Layer 4 of a small transformer language model trained on English Wikipedia (12 layers, counted from 0, width 96).
In attention head 0, each number of a token's query is one row of weights dot the token's vector x. The head spreads its attention over the tokens so far by the softmax of query dot key.

Query weights of the head. A number n stands for n times 0.005.
q0: -24 12 -11 -3 0 12 -2 3 -27 -52 -17 -17 22 1 -40 2 7 41 -35 -21 26 -20 5 21 11 4 -22 0 20 22 -18 -7 9 32 29 4 -12 -18 -18 -21 16 -5 -5 12 7 -1 22 18 -15 -30 23 -2 -27 2 -18 1 14 17 -5 -19 6 86 1 37 -18 5 11 -29 -28 8 -15 21 -19 -24 -7 -9 -20 10 12 -34 28 -17 -26 -2 -18 -50 -25 -10 31 6 2 -15 9 -9 57 25
q1: -5 4 -21 25 4 12 4 -4 -26 -7 18 -16 12 -15 12 13 -31 19 -23 -5 -10 -10 18 30 18 1 -7 9 -28 1 -17 -5 -7 -13 6 -11 -10 10 23 12 -25 -26 -6 19 -21 17 18 14 -5 24 43 7 8 14 3 -20 1 -18 20 -16 -5 0 14 26 -42 19 19 -5 10 33 27 -8 0 -29 19 2 10 -11 1 -46 9 3 -41 -7 -7 7 -25 24 10 -24 5 -20 -19 15 -29 4
q2: 24 20 -5 8 -7 -39 -7 -39 -13 -43 -21 1 -17 5 21 -64 -7 0 24 15 24 -62 15 50 -4 -36 14 3 6 16 8 27 -3 19 -4 13 -55 8 -23 -14 24 -27 19 5 15 -5 1 18 36 -1 18 16 -38 -39 6 -9 -2 1 24 -18 49 6 -2 27 -19 20 37 -61 -29 33 20 -4 1 -25 -34 -27 -8 -2 -20 9 -2 -35 -15 -25 0 -45 -76 -35 -9 39 31 -6 -4 4 11 33
q3: 14 22 29 -18 6 -8 -26 1 18 -14 -19 12 -32 -35 2 -1 6 13 -34 23 19 3 15 8 18 -1 -27 -29 -24 24 24 3 32 -39 4 -2 -15 4 -12 -22 -15 -16 -24 19 -13 -32 -6 -3 1 26 23 4 21 16 -31 -6 -12 -21 4 7 -31 -19 -10 -4 13 -3 -9 -9 -26 -5 -16 14 3 -28 2 1 -20 -12 10 -29 -13 -8 -6 0 -35 -13 -1 -3 23 -11 -6 -8 7 -10 7 11
q4: 4 2 26 -22 20 34 -13 10 3 9 5 3 0 -12 6 17 -9 -14 -24 -9 19 37 -3 -26 5 17 27 33 -11 -33 -18 4 7 -41 11 -21 18 -16 12 9 -7 26 -9 22 -14 -17 53 -13 -19 -1 -13 26 -10 4 2 -4 9 -24 -22 0 -33 -21 -26 7 -3 -2 -27 39 -22 5 -27 15 38 -2 -4 -15 3 -7 29 4 -17 -21 12 39 -7 13 34 24 44 17 4 5 31 13 18 32
q5: 5 -16 -27 6 31 37 5 16 0 -31 17 -30 -4 -8 -18 21 -9 40 -19 17 8 -29 4 38 -32 -25 0 5 -2 15 3 -30 31 -17 10 31 -19 1 16 8 -9 -7 13 -6 -10 -26 0 2 12 6 36 3 -13 -3 -28 2 -3 28 47 -47 0 46 -7 12 -47 4 -24 -4 -11 3 20 -30 9 -14 -3 12 13 -6 -3 -5 15 5 6 -1 -32 -20 -22 -15 16 10 -14 3 0 12 9 19
q6: 16 -27 -5 -21 22 11 -13 -19 -8 25 -11 -41 2 18 -11 6 17 16 -28 25 12 31 -32 -7 -17 6 -9 -3 -19 -34 25 19 -23 -3 20 -13 31 8 6 -2 7 33 5 -10 1 1 -11 -20 15 19 -22 -5 8 19 15 16 31 -22 -16 -6 -13 -3 -11 17 -48 -5 -8 8 15 -5 -10 42 18 29 11 7 18 -4 1 38 4 9 2 -27 1 2 37 -16 -7 7 -24 -31 22 -20 -10 3
q7: 31 -23 -29 -26 -31 -10 4 2 -34 7 -36 -6 30 15 16 21 -4 36 -3 -2 13 38 -23 15 1 -15 -5 -30 -48 11 16 36 31 12 -45 25 62 -15 22 -18 2 20 -12 56 -1 -8 31 -30 -2 0 -21 5 -17 3 8 3 -6 -26 -48 2 -7 -7 26 24 5 2 -20 -19 18 -4 -24 28 -8 -2 4 -24 -10 19 2 -36 17 -3 12 -20 -15 6 7 8 -7 15 16 0 29 15 -32 -22
q8: 22 34 5 -5 10 1 10 -8 -9 26 3 -37 -1 23 -28 15 24 1 10 12 -1 -2 -22 21 11 5 40 8 -25 -7 -29 -41 -14 -14 8 10 -7 -10 12 3 -2 -18 17 30 4 -30 -13 27 19 35 -7 9 27 -1 -2 -11 5 -12 28 12 41 -19 23 10 -48 -14 26 -4 12 -22 23 -16 -33 -24 2 -36 -6 28 20 -6 -1 -36 1 -19 -5 13 -21 -21 0 29 4 12 -6 10 -17 -32
q9: -39 16 -24 -13 55 5 13 -9 -29 12 -29 -4 -21 -3 -16 13 -27 -19 15 30 8 10 16 -25 -95 5 -28 41 4 -7 -5 31 0 -1 44 7 -16 -33 17 2 41 29 -5 49 66 -27 -53 41 -2 -1 -74 7 6 -38 -7 26 1 12 22 28 -33 0 -15 16 3 -3 -3 17 -21 -45 10 15 13 -6 -30 -5 3 12 11 43 -36 21 11 6 37 5 -26 21 33 1 10 49 55 -35 -10 -51
q10: -9 -16 18 -60 69 -46 43 7 18 46 -14 35 18 -33 28 -13 33 5 -23 10 9 3 -14 -5 -8 -16 -10 -11 7 -62 20 4 23 -1 -6 3 -13 1 44 -11 -23 8 -5 10 -2 8 -30 10 -18 -61 18 -33 -9 -22 -5 20 -2 -31 64 5 -16 -26 14 1 -19 -32 15 39 3 -49 -6 18 16 -13 -2 -5 -13 -31 15 24 -11 -18 -67 4 -28 -29 -25 1 -34 16 -28 42 19 -19 5 2
q11: 13 -29 20 24 0 6 -39 26 6 -19 1 17 2 26 17 -11 23 8 -25 56 -14 -2 18 7 -34 -26 30 -44 -7 -15 12 -17 -37 31 -2 -2 -14 -22 -62 -5 7 -14 31 -36 -11 4 -38 -17 -40 30 3 -15 35 23 -35 -17 -19 13 6 -15 -3 -3 -19 -14 -4 -11 -5 -7 -38 -7 36 -22 -16 35 23 -29 -7 -6 -9 -3 23 -11 -42 15 4 37 -7 -32 13 -22 44 -53 -19 16 -9 10
q12: -8 -14 -54 7 -4 4 25 5 12 -2 14 -18 -34 55 -34 -11 -30 -17 -6 38 1 10 -8 7 3 -15 -15 2 4 12 -20 32 43 8 -20 39 20 -19 -10 52 6 -34 -48 32 24 -12 -24 0 -33 -4 -3 -10 -19 -47 48 8 -38 28 4 -27 59 -44 -17 0 -11 17 28 49 7 -4 9 4 5 14 27 22 44 27 -28 -15 -9 39 20 -4 -11 23 -13 3 20 -11 3 -72 24 17 9 17
q13: 34 8 34 -34 -20 -9 2 21 39 -2 -8 12 12 42 6 -22 29 1 -3 2 -12 11 7 10 -13 15 -31 17 -19 21 19 -10 6 27 10 7 37 -24 12 -42 11 7 54 -30 -39 -8 11 -31 3 -15 8 -19 25 36 -13 -61 -32 9 -65 2 -24 -14 19 -25 -12 27 -20 -36 -1 -15 -28 28 12 13 5 6 -59 -16 -13 6 17 19 -34 -2 -26 -25 9 -4 23 -21 0 12 -39 10 24 2
q14: -9 3 -21 5 -5 7 21 1 -47 67 -39 26 46 24 -42 -23 12 -25 24 -23 -26 1 -14 -30 -30 8 -20 -10 0 39 -7 40 -30 32 10 2 24 -73 17 -15 41 0 31 0 51 13 3 -32 -2 23 -9 0 4 -39 9 -5 8 21 18 25 -28 30 -6 28 -43 11 19 -19 -27 -22 -5 -40 -7 21 -39 -19 29 -11 11 5 6 -10 12 -13 44 -11 20 -12 -44 11 -27 39 -54 -39 -10 -49
q15: 30 16 -43 26 -1 3 -34 -29 -20 21 1 -24 11 -10 5 34 -18 21 6 41 12 -2 3 1 -17 63 -14 -18 -39 12 -62 41 26 33 -32 5 -21 -6 23 -4 -31 -9 4 -12 -53 30 37 19 53 31 4 -26 2 23 -22 48 -79 15 -23 9 -22 8 47 3 -6 14 18 -16 20 -6 -57 21 2 -14 16 8 56 36 -47 6 -1 10 2 -27 33 16 -35 -9 -25 5 -8 -35 -1 -6 30 -7
q16: -1 -39 -27 24 -14 -5 6 8 -14 -7 33 -8 37 9 -5 48 -39 4 18 -2 26 10 -28 10 5 8 -5 8 44 28 -43 -29 18 2 15 11 1 7 -48 52 22 -33 -2 12 -13 37 -30 16 -13 24 6 32 -14 5 -12 -46 7 21 55 -47 -23 47 -5 35 -46 -29 52 61 -28 -27 18 -21 -35 29 57 5 -21 -2 -2 -14 15 22 -55 -13 10 36 -26 -37 -22 0 -3 -27 -6 -27 17 -35
q17: -7 11 -29 -27 7 -15 -14 14 -31 -14 -18 3 17 -12 -11 -3 14 -27 2 17 -29 16 18 -19 -2 19 -1 38 18 -24 -13 23 -37 -8 39 -18 6 18 4 14 2 16 -5 24 -40 6 15 11 -1 -12 -9 40 12 18 -5 34 21 -7 -22 -36 15 -27 -12 2 -18 8 -13 7 -14 14 -28 -12 -10 24 -23 -7 -22 4 4 -20 6 -19 -1 10 24 26 24 26 15 6 2 12 15 26 -27 -2
q18: -3 -7 -21 58 -56 62 37 2 25 -22 1 6 -5 50 -43 -16 -16 -32 53 -7 2 -6 7 23 33 -24 -36 -7 28 62 15 -44 34 16 -39 -8 -30 -24 -50 -24 -4 16 22 -37 28 -1 2 -1 19 -20 -2 24 -38 -40 -8 14 1 -10 23 7 7 26 -10 1 20 -1 13 8 -31 20 16 -23 -30 -14 28 -17 -33 25 -37 31 17 22 -23 -11 4 -18 -13 18 18 21 12 -9 -32 -45 11 -1
q19: 7 25 -46 14 -4 -37 -19 0 -46 -24 5 1 -7 -9 2 -14 -17 47 10 2 -1 -27 2 41 19 -37 -8 -46 -27 29 -3 -2 -28 4 -5 14 -23 8 20 -25 -19 -65 10 -41 -4 32 13 26 36 19 50 -9 8 -2 -1 -16 -13 8 36 -38 14 20 19 10 -48 7 16 -29 -17 5 31 -15 -8 -21 -32 1 35 -18 -3 -29 20 -7 -24 -21 -31 -7 -32 -44 -72 -9 14 -14 -36 7 -27 26
q20: 24 10 -5 -2 -19 -12 22 -15 15 -6 2 -4 -9 32 -10 -48 -3 -17 45 -48 -10 -12 21 -2 2 -15 0 -9 21 7 -10 -2 -19 43 -18 -20 -28 -12 -32 -35 15 -32 10 -11 -14 22 2 -6 21 -25 27 -14 -14 -8 15 -3 24 24 15 11 -17 26 2 18 -11 -10 2 -28 -25 -15 -32 -10 -11 -24 -30 3 29 29 -17 -6 18 -18 0 -23 7 -23 -9 -19 -11 30 -5 -16 -8 -14 21 10
q21: -5 8 3 -12 -27 -31 19 -19 14 31 -5 15 -6 -26 14 40 -10 6 4 -1 -9 0 -13 -1 -3 -6 19 -26 14 -19 -9 19 28 -17 -10 -7 14 -4 3 4 11 19 -32 17 3 -2 49 -15 16 -15 -17 -1 -4 -37 20 -14 10 -5 2 -10 4 -13 10 -3 5 -2 -14 8 -23 -5 4 22 44 1 6 -1 -23 -1 -14 26 -16 7 16 8 -28 18 22 -2 -2 25 -23 6 1 27 9 12
q22: 21 -16 -14 7 5 57 12 3 20 -42 -18 -8 2 44 17 5 18 -10 8 -7 -26 7 6 -22 -3 10 -44 33 -4 14 17 25 -28 31 21 -6 20 -9 -3 -28 18 12 61 15 26 26 -4 15 -30 -18 -12 -8 2 15 8 9 5 4 -24 10 -19 2 7 16 -17 6 18 28 0 10 -9 -16 -8 10 1 -29 16 20 20 -11 7 -36 9 -24 9 0 22 -18 -10 4 10 -8 -48 -32 5 -40
q23: -30 5 20 -17 -11 12 -1 9 -8 -13 12 22 50 0 18 29 -5 20 11 -47 -37 4 32 -16 -18 34 -12 30 14 -3 -9 25 2 43 20 -35 41 19 -9 17 10 16 3 -3 -9 28 28 24 4 -13 -24 -10 -19 -26 -2 11 -23 18 -31 23 -15 1 -3 4 19 33 -9 5 4 13 5 37 11 9 -45 36 16 -25 -3 -19 13 -19 6 22 15 10 10 18 -20 -31 6 6 -12 14 1 0
q24: -2 22 -19 -21 -12 -39 2 -25 -19 -5 -23 8 -15 -24 -8 -15 3 21 17 -11 -1 -21 10 -4 -9 -16 -9 -17 -44 28 11 29 32 2 -30 -2 -20 -23 27 9 -12 -9 -13 31 10 21 -10 11 5 20 18 2 -6 53 -13 21 -6 12 23 -4 -12 31 35 9 -18 42 -22 -33 32 -9 15 -4 2 11 -19 13 22 -31 -47 -30 10 -6 13 -24 -40 -6 -5 15 5 -30 21 -24 -15 -13 -16 14
q25: -11 -11 -44 -28 -27 -5 -5 19 -1 -2 -15 -8 53 0 -13 20 19 -29 -16 -1 11 -22 -2 -20 -4 11 32 57 24 5 5 21 -9 21 -19 8 8 -5 -20 6 9 -7 1 -33 17 10 -28 11 22 -6 -19 -24 -27 10 13 3 -19 -12 -32 12 25 13 -2 -35 -21 -45 -8 57 5 -25 -23 23 29 -5 38 14 -6 9 13 -65 -19 -4 16 26 26 -14 -35 7 -11 16 -21 -10 31 -13 -39 3
q26: 10 -18 49 6 15 -18 -48 -26 -12 -15 -30 -4 52 24 50 20 43 2 -17 16 -19 17 19 29 8 -18 -14 9 -3 27 -11 -12 36 25 24 -4 -8 -17 36 -30 4 19 18 -40 -29 -50 28 9 10 5 30 -3 18 -3 -53 -43 21 15 14 32 5 4 -33 20 40 -2 -5 -15 32 -3 27 -15 51 1 -31 7 -25 -1 12 -3 -11 -13 -25 -45 2 6 6 -21 11 19 -5 -8 37 18 9 -30
q27: -30 -19 -63 43 -7 18 -26 29 43 -46 7 -3 1 -16 -20 -33 -12 38 51 -16 12 -12 24 44 23 -28 7 -32 -10 -1 -39 -14 -28 23 -17 6 -16 3 3 22 -8 26 9 -15 -15 37 -10 23 -2 4 -8 -32 -9 -38 12 -3 27 9 -16 -20 75 -46 37 11 -8 4 -3 -59 -6 -54 35 -10 -34 -1 -33 -7 -5 36 -25 -7 27 -18 -16 -8 11 8 22 -12 -13 -13 -13 -22 -19 72 3 -26
q28: 47 -16 -6 -28 -61 11 31 14 -8 -20 51 -2 7 20 42 57 34 -3 2 32 39 -1 4 23 -7 12 -1 23 46 -51 -51 39 -28 17 -17 -41 -10 -42 37 2 5 -24 6 -27 7 -8 0 -18 -13 -8 4 -5 15 2 -10 -43 3 2 -31 -29 27 -4 18 41 -3 -18 74 30 -20 32 -8 -9 -49 -16 14 -23 17 38 52 29 -7 -14 27 4 28 49 12 -5 -4 -3 23 -33 -6 23 -31 6
q29: -3 47 5 -4 -11 31 10 10 14 -16 44 12 32 17 -3 -5 -18 21 -2 -2 -43 -28 40 -15 -4 -18 50 -6 19 7 11 1 -16 -39 -21 -14 22 -26 39 -10 -15 13 17 1 -27 -10 -6 3 13 57 -32 30 -40 -14 -9 55 -5 36 -8 -11 36 12 -15 37 45 36 9 5 -40 -6 1 -38 -1 67 19 -6 31 13 -16 -16 25 -24 18 -45 16 39 0 -8 -29 14 25 -45 27 -22 3 -7
q30: -33 61 16 14 25 35 46 -33 -7 18 55 -32 -3 2 13 21 8 -21 -35 29 3 40 15 -20 -16 13 38 -44 9 -52 30 -16 -33 -24 -16 19 -6 -2 38 -30 -16 23 1 14 -8 33 -17 6 -7 29 -5 10 -31 -29 -10 29 -3 22 21 -9 31 -19 -12 -4 -29 -10 42 63 3 47 -4 33 -43 26 -17 -38 28 19 -2 -14 13 35 -5 25 -52 27 7 -19 -37 1 -10 -2 40 24 12 10
q31: 87 -18 15 3 0 -62 52 33 14 47 9 -4 2 -11 45 -53 13 46 -10 -23 46 23 8 -29 30 20 7 -6 3 52 25 12 33 46 -74 0 7 -17 3 -34 -17 23 -9 20 3 -3 -9 -4 -12 26 -10 -5 -28 -20 -35 -40 -28 19 30 -17 13 53 -22 4 -21 25 6 -7 -35 4 -8 -22 27 -8 -42 1 14 -18 10 9 -11 -33 13 16 -7 -4 3 -3 14 20 30 48 -11 41 -18 0

Each question shows a short text with each token's key, already scaled and adjusted for position as the last token sees it. A number n stands for n times 0.015.

Then comes the last token's vector x. A number n stands for n times 0.044.

0 "'": 1 0 3 15 -24 -1 -16 -35 54 1 16 -29 -4 -4 -5 9 -10 1 12 6 12 -28 -4 -3 6 14 11 -22 11 -5 32 -19
1 " Y": 16 6 11 35 -36 -14 -26 -37 67 -8 21 -19 22 2 -3 -6 -6 -6 -4 15 27 -30 4 0 6 29 -7 5 8 5 -7 -4
2 "ou": 4 15 -6 22 -23 -11 -21 -21 38 -8 11 -23 -11 -3 -12 7 -11 -3 -12 7 -8 -29 1 -16 16 -4 10 8 21 10 26 10
3 "\"": 1 2 -6 20 -18 -13 -41 -33 89 6 22 -25 -5 2 16 -9 5 0 8 4 -5 -33 8 -10 13 7 -1 -13 7 -17 19 7
4 " and": -9 22 -2 28 -26 -13 -24 -46 58 3 4 -18 8 0 -12 2 7 11 -11 3 -1 -46 8 -27 19 15 0 -11 5 23 11 3
x: -3 15 -11 -21 11 -7 40 -20 -24 11 -25 23 -19 -3 -2 -4 1 -21 -17 -6 -21 -18 -1 -81 -3 2 -20 -17 1 5 -13 -10 38 23 -17 23 -34 -38 4 0 -16 16 10 18 -21 -28 -47 45 26 8 17 10 -22 14 4 -3 -67 13 -22 24 22 30 -10 -28 -13 -44 2 16 7 -20 33 0 -11 1 4 -14 5 4 -4 -7 -4 -19 -9 -36 -15 -7 1 6 11 -7 21 38 -20 -12 -12 -7
Which token does the last token look at most? 3 "\""

0 "7": -2 -3 -7 2 -11 -1 -31 -19 58 2 0 -11 -5 0 -11 -2 8 -19 0 3 -5 -2 11 -9 11 15 -18 6 29 10 -5 1
1 " for": 2 6 1 29 -24 -13 -27 -43 43 -4 12 -12 24 10 -8 -14 -2 -23 -8 1 17 -28 -3 -24 23 20 -2 -11 -4 3 3 -16
2 " Or": 6 11 21 30 -26 -13 -26 -49 61 13 20 -11 14 0 -11 -9 -4 -11 -15 21 22 -26 22 -23 17 10 11 3 3 15 7 -8
3 "che": 25 25 4 29 -28 1 -20 -9 40 -5 -3 -12 5 -13 -13 6 8 -11 7 21 15 -30 8 -15 6 6 -1 -18 2 -2 -22 -15
4 "st": 8 20 3 11 -12 -2 -14 0 25 4 10 4 3 22 -8 -9 -10 7 -6 8 -17 -11 1 -18 27 -13 -10 -3 11 7 3 -5
x: -4 12 -1 16 28 -5 13 -52 -68 -29 -8 14 -20 -6 -14 2 16 -16 12 0 20 -30 -3 -9 11 -14 0 -1 4 -4 23 -38 18 8 -59 33 -50 0 6 10 -9 -34 -10 -10 -31 -10 -11 36 22 1 3 -3 23 -12 -7 -18 -27 -7 -9 -5 42 6 3 5 0 -24 33 5 -18 -28 1 -4 -17 -13 8 -11 0 -18 -10 -11 50 -45 -3 -41 -31 -28 -4 17 -5 -7 22 2 -30 -4 -8 -18
Which token does the last token look at most? 2 " Or"

0 "ong": 1 5 -6 4 -6 -10 -26 -25 29 -6 18 -7 2 3 -4 -12 -14 -8 13 5 -6 -6 -5 -18 18 8 -6 2 9 -3 15 15
1 " de": -2 8 7 35 -27 -4 -23 -22 39 -11 7 -25 20 -21 -4 -5 -5 -16 -17 11 18 -15 7 -23 34 13 -3 2 15 13 -7 5
2 "b": 8 9 5 30 -12 -6 -24 -21 35 -3 0 -2 3 -4 9 -5 1 -28 3 17 18 -13 2 -20 17 16 -3 14 -5 11 1 -1
3 "out": 28 7 5 13 -19 8 -32 -22 31 -12 6 -9 17 -7 -2 -9 2 -8 -1 5 10 -7 7 -16 22 7 -6 9 6 8 3 13
4 "ed": -5 5 3 16 -15 2 -26 -28 55 8 1 2 5 12 -26 -2 6 0 2 3 -2 -14 -3 -23 10 17 -8 -3 19 4 5 0
x: -8 6 3 -17 36 -19 13 -25 -7 -28 -12 13 -23 8 0 -4 -12 -34 -1 -24 9 -11 13 -79 2 28 15 -27 21 -39 -12 -7 32 12 1 43 -21 -12 13 32 -17 -16 7 -11 -11 0 -18 18 -2 -8 10 16 5 8 -18 5 -18 -22 2 2 27 12 -5 -13 -15 -37 -7 19 -2 -29 28 -5 -33 -30 1 19 12 -45 1 -20 19 -19 -10 -53 -46 -26 2 13 0 17 16 18 -9 -5 -12 -20
Which two tokens does the last token look at most, in order? 1 " de", 3 "out"

0 ",": -6 0 -1 32 -22 -24 -36 -37 68 11 1 1 6 -1 -9 12 -11 -22 -2 -16 -2 -38 11 -16 3 26 -1 -11 0 34 4 14
1 " by": 6 11 -6 24 -18 -15 -24 -34 70 -10 5 -21 10 14 -8 -6 -10 -19 3 -5 13 -38 7 -24 13 21 8 -28 -4 9 4 1
2 " Ar": 1 15 22 24 -18 -14 -25 -40 55 6 16 -9 6 -5 -20 -6 10 -10 -17 30 25 -42 19 -21 16 14 8 10 2 8 -2 -8
3 "n": 29 28 4 36 -28 -5 -28 -37 29 -8 -17 1 -1 -4 -21 12 6 -17 4 21 7 -24 10 -8 11 17 -9 8 -6 20 -13 -11
4 "old": -4 23 -8 17 -10 8 -15 -25 33 -11 3 -10 -2 6 -6 14 1 6 -9 5 -12 -30 6 -20 19 4 -7 6 11 4 7 -12
x: -8 -14 4 1 24 -9 17 -52 -12 15 -30 -3 -23 -27 -20 20 -37 -29 -48 -16 15 -46 9 -1 14 -14 27 -4 10 -10 -30 -18 10 18 -2 33 -31 -19 18 26 -29 -49 3 -3 -32 1 -22 15 15 -5 19 22 6 5 4 -20 -6 -1 -17 -9 40 -2 -4 -11 -1 -7 -12 24 0 -4 17 -13 -30 2 9 12 -9 -46 -1 -26 16 -8 9 -64 -34 -4 -2 1 -6 -11 -13 28 -26 -26 -12 -8
Which token does the last token look at most, and with what share of its attention? 2 " Ar", with about 60%

0 ",": -6 0 -1 32 -22 -24 -36 -37 68 11 1 1 6 -1 -9 12 -11 -22 -2 -16 -2 -38 11 -16 3 26 -1 -11 0 34 4 14
1 " by": 6 11 -6 24 -18 -15 -24 -34 70 -10 5 -21 10 14 -8 -6 -10 -19 3 -5 13 -38 7 -24 13 21 8 -28 -4 9 4 1
2 " G": -6 15 6 24 -27 -16 -22 -46 52 4 7 -6 6 -5 -17 17 16 -6 -4 16 8 -39 6 -9 19 12 -5 7 10 -9 -8 0
3 "i": -2 24 -16 12 -13 -16 -15 -32 33 -4 10 23 -1 6 -20 -10 4 9 1 -3 -7 -19 -6 -12 31 0 -20 -20 22 4 -4 -1
4 "y": 2 11 12 14 -25 4 -23 -24 36 -3 5 -5 20 -9 -4 0 7 -7 9 16 5 -26 -4 -11 17 18 8 10 11 0 2 -11
x: 13 17 -6 -23 7 -10 -4 -37 -3 -4 -29 6 -41 3 -27 19 -3 -10 23 12 -24 -1 -32 17 6 24 -9 -7 -3 -23 5 8 14 8 -4 36 -38 -18 5 38 -38 -18 -5 -28 -32 5 13 4 19 -10 20 56 -13 19 6 -31 -12 -21 -19 8 24 30 -20 -27 -8 -40 -15 32 2 4 7 -11 -8 1 -9 -3 -13 -28 17 -15 6 -17 -5 -55 -45 -18 -3 13 15 26 10 28 -21 19 8 -18
Which token does the last token look at most, and with what share of its attention? 1 " by", with about 50%

0 "4": -13 -3 6 17 -11 0 -29 -15 56 2 -4 -7 0 3 -5 -3 -11 -14 0 12 12 -13 14 -8 -4 16 -18 6 20 8 4 4
1 " for": 1 6 1 30 -24 -12 -27 -43 44 -4 11 -12 25 10 -8 -14 -3 -22 -7 1 18 -28 -2 -23 23 21 -2 -10 -3 3 4 -17
2 " Or": 6 11 21 33 -27 -13 -25 -49 62 13 19 -10 15 0 -11 -9 -4 -11 -14 21 23 -25 23 -22 17 10 10 5 4 16 7 -8
3 "che": 25 25 4 29 -29 1 -21 -10 41 -4 -3 -12 5 -14 -13 6 8 -11 6 21 16 -31 8 -15 6 7 -2 -17 3 -1 -21 -15
4 "st": 8 20 3 11 -12 -3 -14 0 26 5 9 5 3 22 -9 -9 -10 7 -6 8 -16 -11 2 -18 27 -13 -9 -2 11 7 4 -5
x: -4 12 0 16 29 -4 12 -52 -68 -29 -8 15 -20 -6 -14 2 17 -16 12 0 21 -30 -4 -9 11 -14 0 -1 3 -4 22 -38 18 8 -58 34 -50 -1 7 10 -9 -34 -10 -10 -32 -10 -12 35 22 1 3 -3 23 -13 -7 -18 -27 -7 -9 -5 42 6 3 4 1 -25 32 6 -17 -28 1 -4 -17 -12 7 -11 0 -17 -10 -11 49 -45 -4 -42 -30 -28 -3 17 -5 -7 22 3 -30 -4 -9 -17
Which token does the last token look at most? 2 " Or"

0 "er": -13 -7 3 23 -14 2 -22 -23 29 -7 -13 -3 17 -8 -24 -6 11 -25 -8 10 -12 4 7 -11 21 1 -10 6 18 8 -12 -16
1 "to": -8 4 -5 13 -12 4 -2 -22 39 -15 -12 -10 3 -7 -18 10 -2 -18 2 -3 -3 -15 8 -14 28 -4 -9 -13 18 -6 -5 -14
2 " No": 26 19 4 26 -18 -7 -32 -26 61 -1 22 -28 11 3 -7 13 -9 -5 -17 23 20 -19 48 -19 4 5 4 6 -5 -4 7 -1
3 ".": 17 23 2 28 -13 -19 -30 -46 56 18 1 -1 -15 6 -10 -4 -7 -1 -15 6 7 -30 -5 -2 6 5 -3 25 15 12 -10 13
4 " ": 10 11 18 5 -23 -6 -32 -20 50 4 2 -1 15 9 2 12 4 2 -9 29 13 -8 7 -1 17 5 -21 -11 7 6 -3 -5
x: -12 19 13 12 16 -19 16 -19 -5 19 -3 4 -31 -6 3 -1 20 -36 7 0 -15 8 -7 -25 6 -17 1 -3 -8 9 6 -16 -3 10 13 50 -30 -15 -4 6 -10 -16 26 -5 -5 -27 -16 20 37 15 48 -1 27 11 -39 -8 -12 -61 -9 3 9 20 6 -19 26 -2 -9 34 24 -22 41 7 -20 7 -22 -23 15 9 20 -27 -3 -1 -6 -17 -19 -21 8 -10 -16 3 10 67 -4 -16 3 -7
Which two tokens does the last token look at most, in order? 2 " No", 3 "."

0 " l": -6 -13 17 38 -24 -12 -32 -28 51 -14 14 -5 17 -5 0 4 4 -19 -27 9 26 -15 16 -1 24 8 4 -12 -7 0 -13 19
1 "ie": -7 0 0 47 -22 0 -25 -39 45 -14 21 -15 9 -11 -11 17 -13 -18 -18 1 28 -29 -7 -4 15 5 0 -29 14 18 1 -4
2 "ut": 6 11 -1 26 -15 -12 -22 -37 41 -7 -1 -14 2 1 -20 7 1 -17 4 -8 11 -34 -17 -2 14 6 -14 -1 2 3 -2 -1
3 "en": 12 9 -7 25 -24 15 -9 -27 29 -12 6 -11 15 -2 -3 6 -4 -10 -3 15 -2 -12 8 -7 15 6 2 -7 -3 12 1 -5
4 "ant": -4 10 0 12 -17 10 -15 -32 23 -11 0 1 7 -6 6 9 0 -13 11 -5 -7 -3 -9 -8 16 19 -13 -13 17 15 3 10
x: 1 14 7 7 10 -21 19 -24 -11 -6 -15 5 -36 -5 -36 -1 36 -17 6 3 -9 -52 -9 -9 55 10 17 -14 27 -9 -1 -11 32 18 -33 22 -12 -41 -23 20 -22 -21 7 -8 -12 -22 -16 -9 14 -11 10 34 12 11 -23 -21 19 -12 -5 -15 19 32 -5 23 -15 -55 -16 14 8 -6 -5 10 -34 1 -10 15 6 -42 -1 -36 16 20 20 -51 -33 -16 0 30 7 24 17 6 12 16 0 -15
Which token does the last token look at most, and with what share of its attention? 0 " l", with about 40%

0 "er": -13 -7 3 23 -14 2 -22 -23 29 -7 -13 -3 17 -8 -24 -6 11 -25 -8 10 -12 4 7 -11 21 1 -10 6 18 8 -12 -16
1 "to": -8 4 -5 13 -12 4 -2 -22 39 -15 -12 -10 3 -7 -18 10 -2 -18 2 -3 -3 -15 8 -14 28 -4 -9 -13 18 -6 -5 -14
2 " No": 26 19 4 26 -18 -7 -32 -26 61 -1 22 -28 11 3 -7 13 -9 -5 -17 23 20 -19 48 -19 4 5 4 6 -5 -4 7 -1
3 ".": 17 23 2 28 -13 -19 -30 -46 56 18 1 -1 -15 6 -10 -4 -7 -1 -15 6 7 -30 -5 -2 6 5 -3 25 15 12 -10 13
4 " ": 10 11 18 5 -23 -6 -32 -20 50 4 2 -1 15 9 2 12 4 2 -9 29 13 -8 7 -1 17 5 -21 -11 7 6 -3 -5
x: -12 19 13 12 16 -19 16 -19 -5 19 -3 4 -31 -6 3 -1 20 -36 7 0 -15 8 -7 -25 6 -17 1 -3 -8 9 6 -16 -3 10 13 50 -30 -15 -4 6 -10 -16 26 -5 -5 -27 -16 20 37 15 48 -1 27 11 -39 -8 -12 -61 -9 3 9 20 6 -19 26 -2 -9 34 24 -22 41 7 -20 7 -22 -23 15 9 20 -27 -3 -1 -6 -17 -19 -21 8 -10 -16 3 10 67 -4 -16 3 -7
Which token does the last token look at most? 2 " No"

0 " d": 2 -15 8 34 -29 -17 -25 -41 58 0 7 -20 18 -6 9 2 -3 -15 -22 15 25 -18 11 -16 22 4 -8 -17 10 4 -10 7
1 "r": 5 11 4 38 -19 -10 -22 -33 54 -3 -2 -14 -1 3 -2 -2 -10 -22 5 7 16 -11 7 -6 12 18 -13 -24 -3 5 -1 -4
2 "iv": 7 11 -4 27 -15 -14 -22 -17 32 -11 -10 -24 13 8 -22 15 6 -9 0 14 1 -14 0 -18 23 -9 -16 12 11 -6 -5 -7
3 "in": 9 22 3 -2 -9 -2 -23 -32 28 -6 20 -7 12 -8 -20 -6 0 -6 2 11 4 6 10 -18 21 6 -19 -10 0 6 4 3
4 "'": -8 -2 -4 1 -24 11 -9 -21 37 -2 3 -14 -9 -20 -15 19 2 -2 9 8 -1 -18 -13 -2 -1 12 11 -25 11 -5 33 -13
x: 19 47 10 -13 34 -18 21 -14 -34 -8 -5 -6 -4 -22 9 3 -13 -19 -16 14 -27 -2 -22 -27 -2 27 6 -4 22 -8 -21 -36 3 19 27 19 -39 6 3 3 -19 -5 -1 -4 -20 3 -29 -18 60 13 10 17 -6 23 -7 -8 8 -13 18 36 15 36 -9 21 17 -34 -21 -25 16 9 -12 9 -45 -18 -1 2 31 4 21 -50 5 -6 -1 -26 -33 -25 -23 22 -15 -9 14 29 -35 10 2 -14
Which token does the last token look at most, and with what share of its attention? 0 " d", with about 40%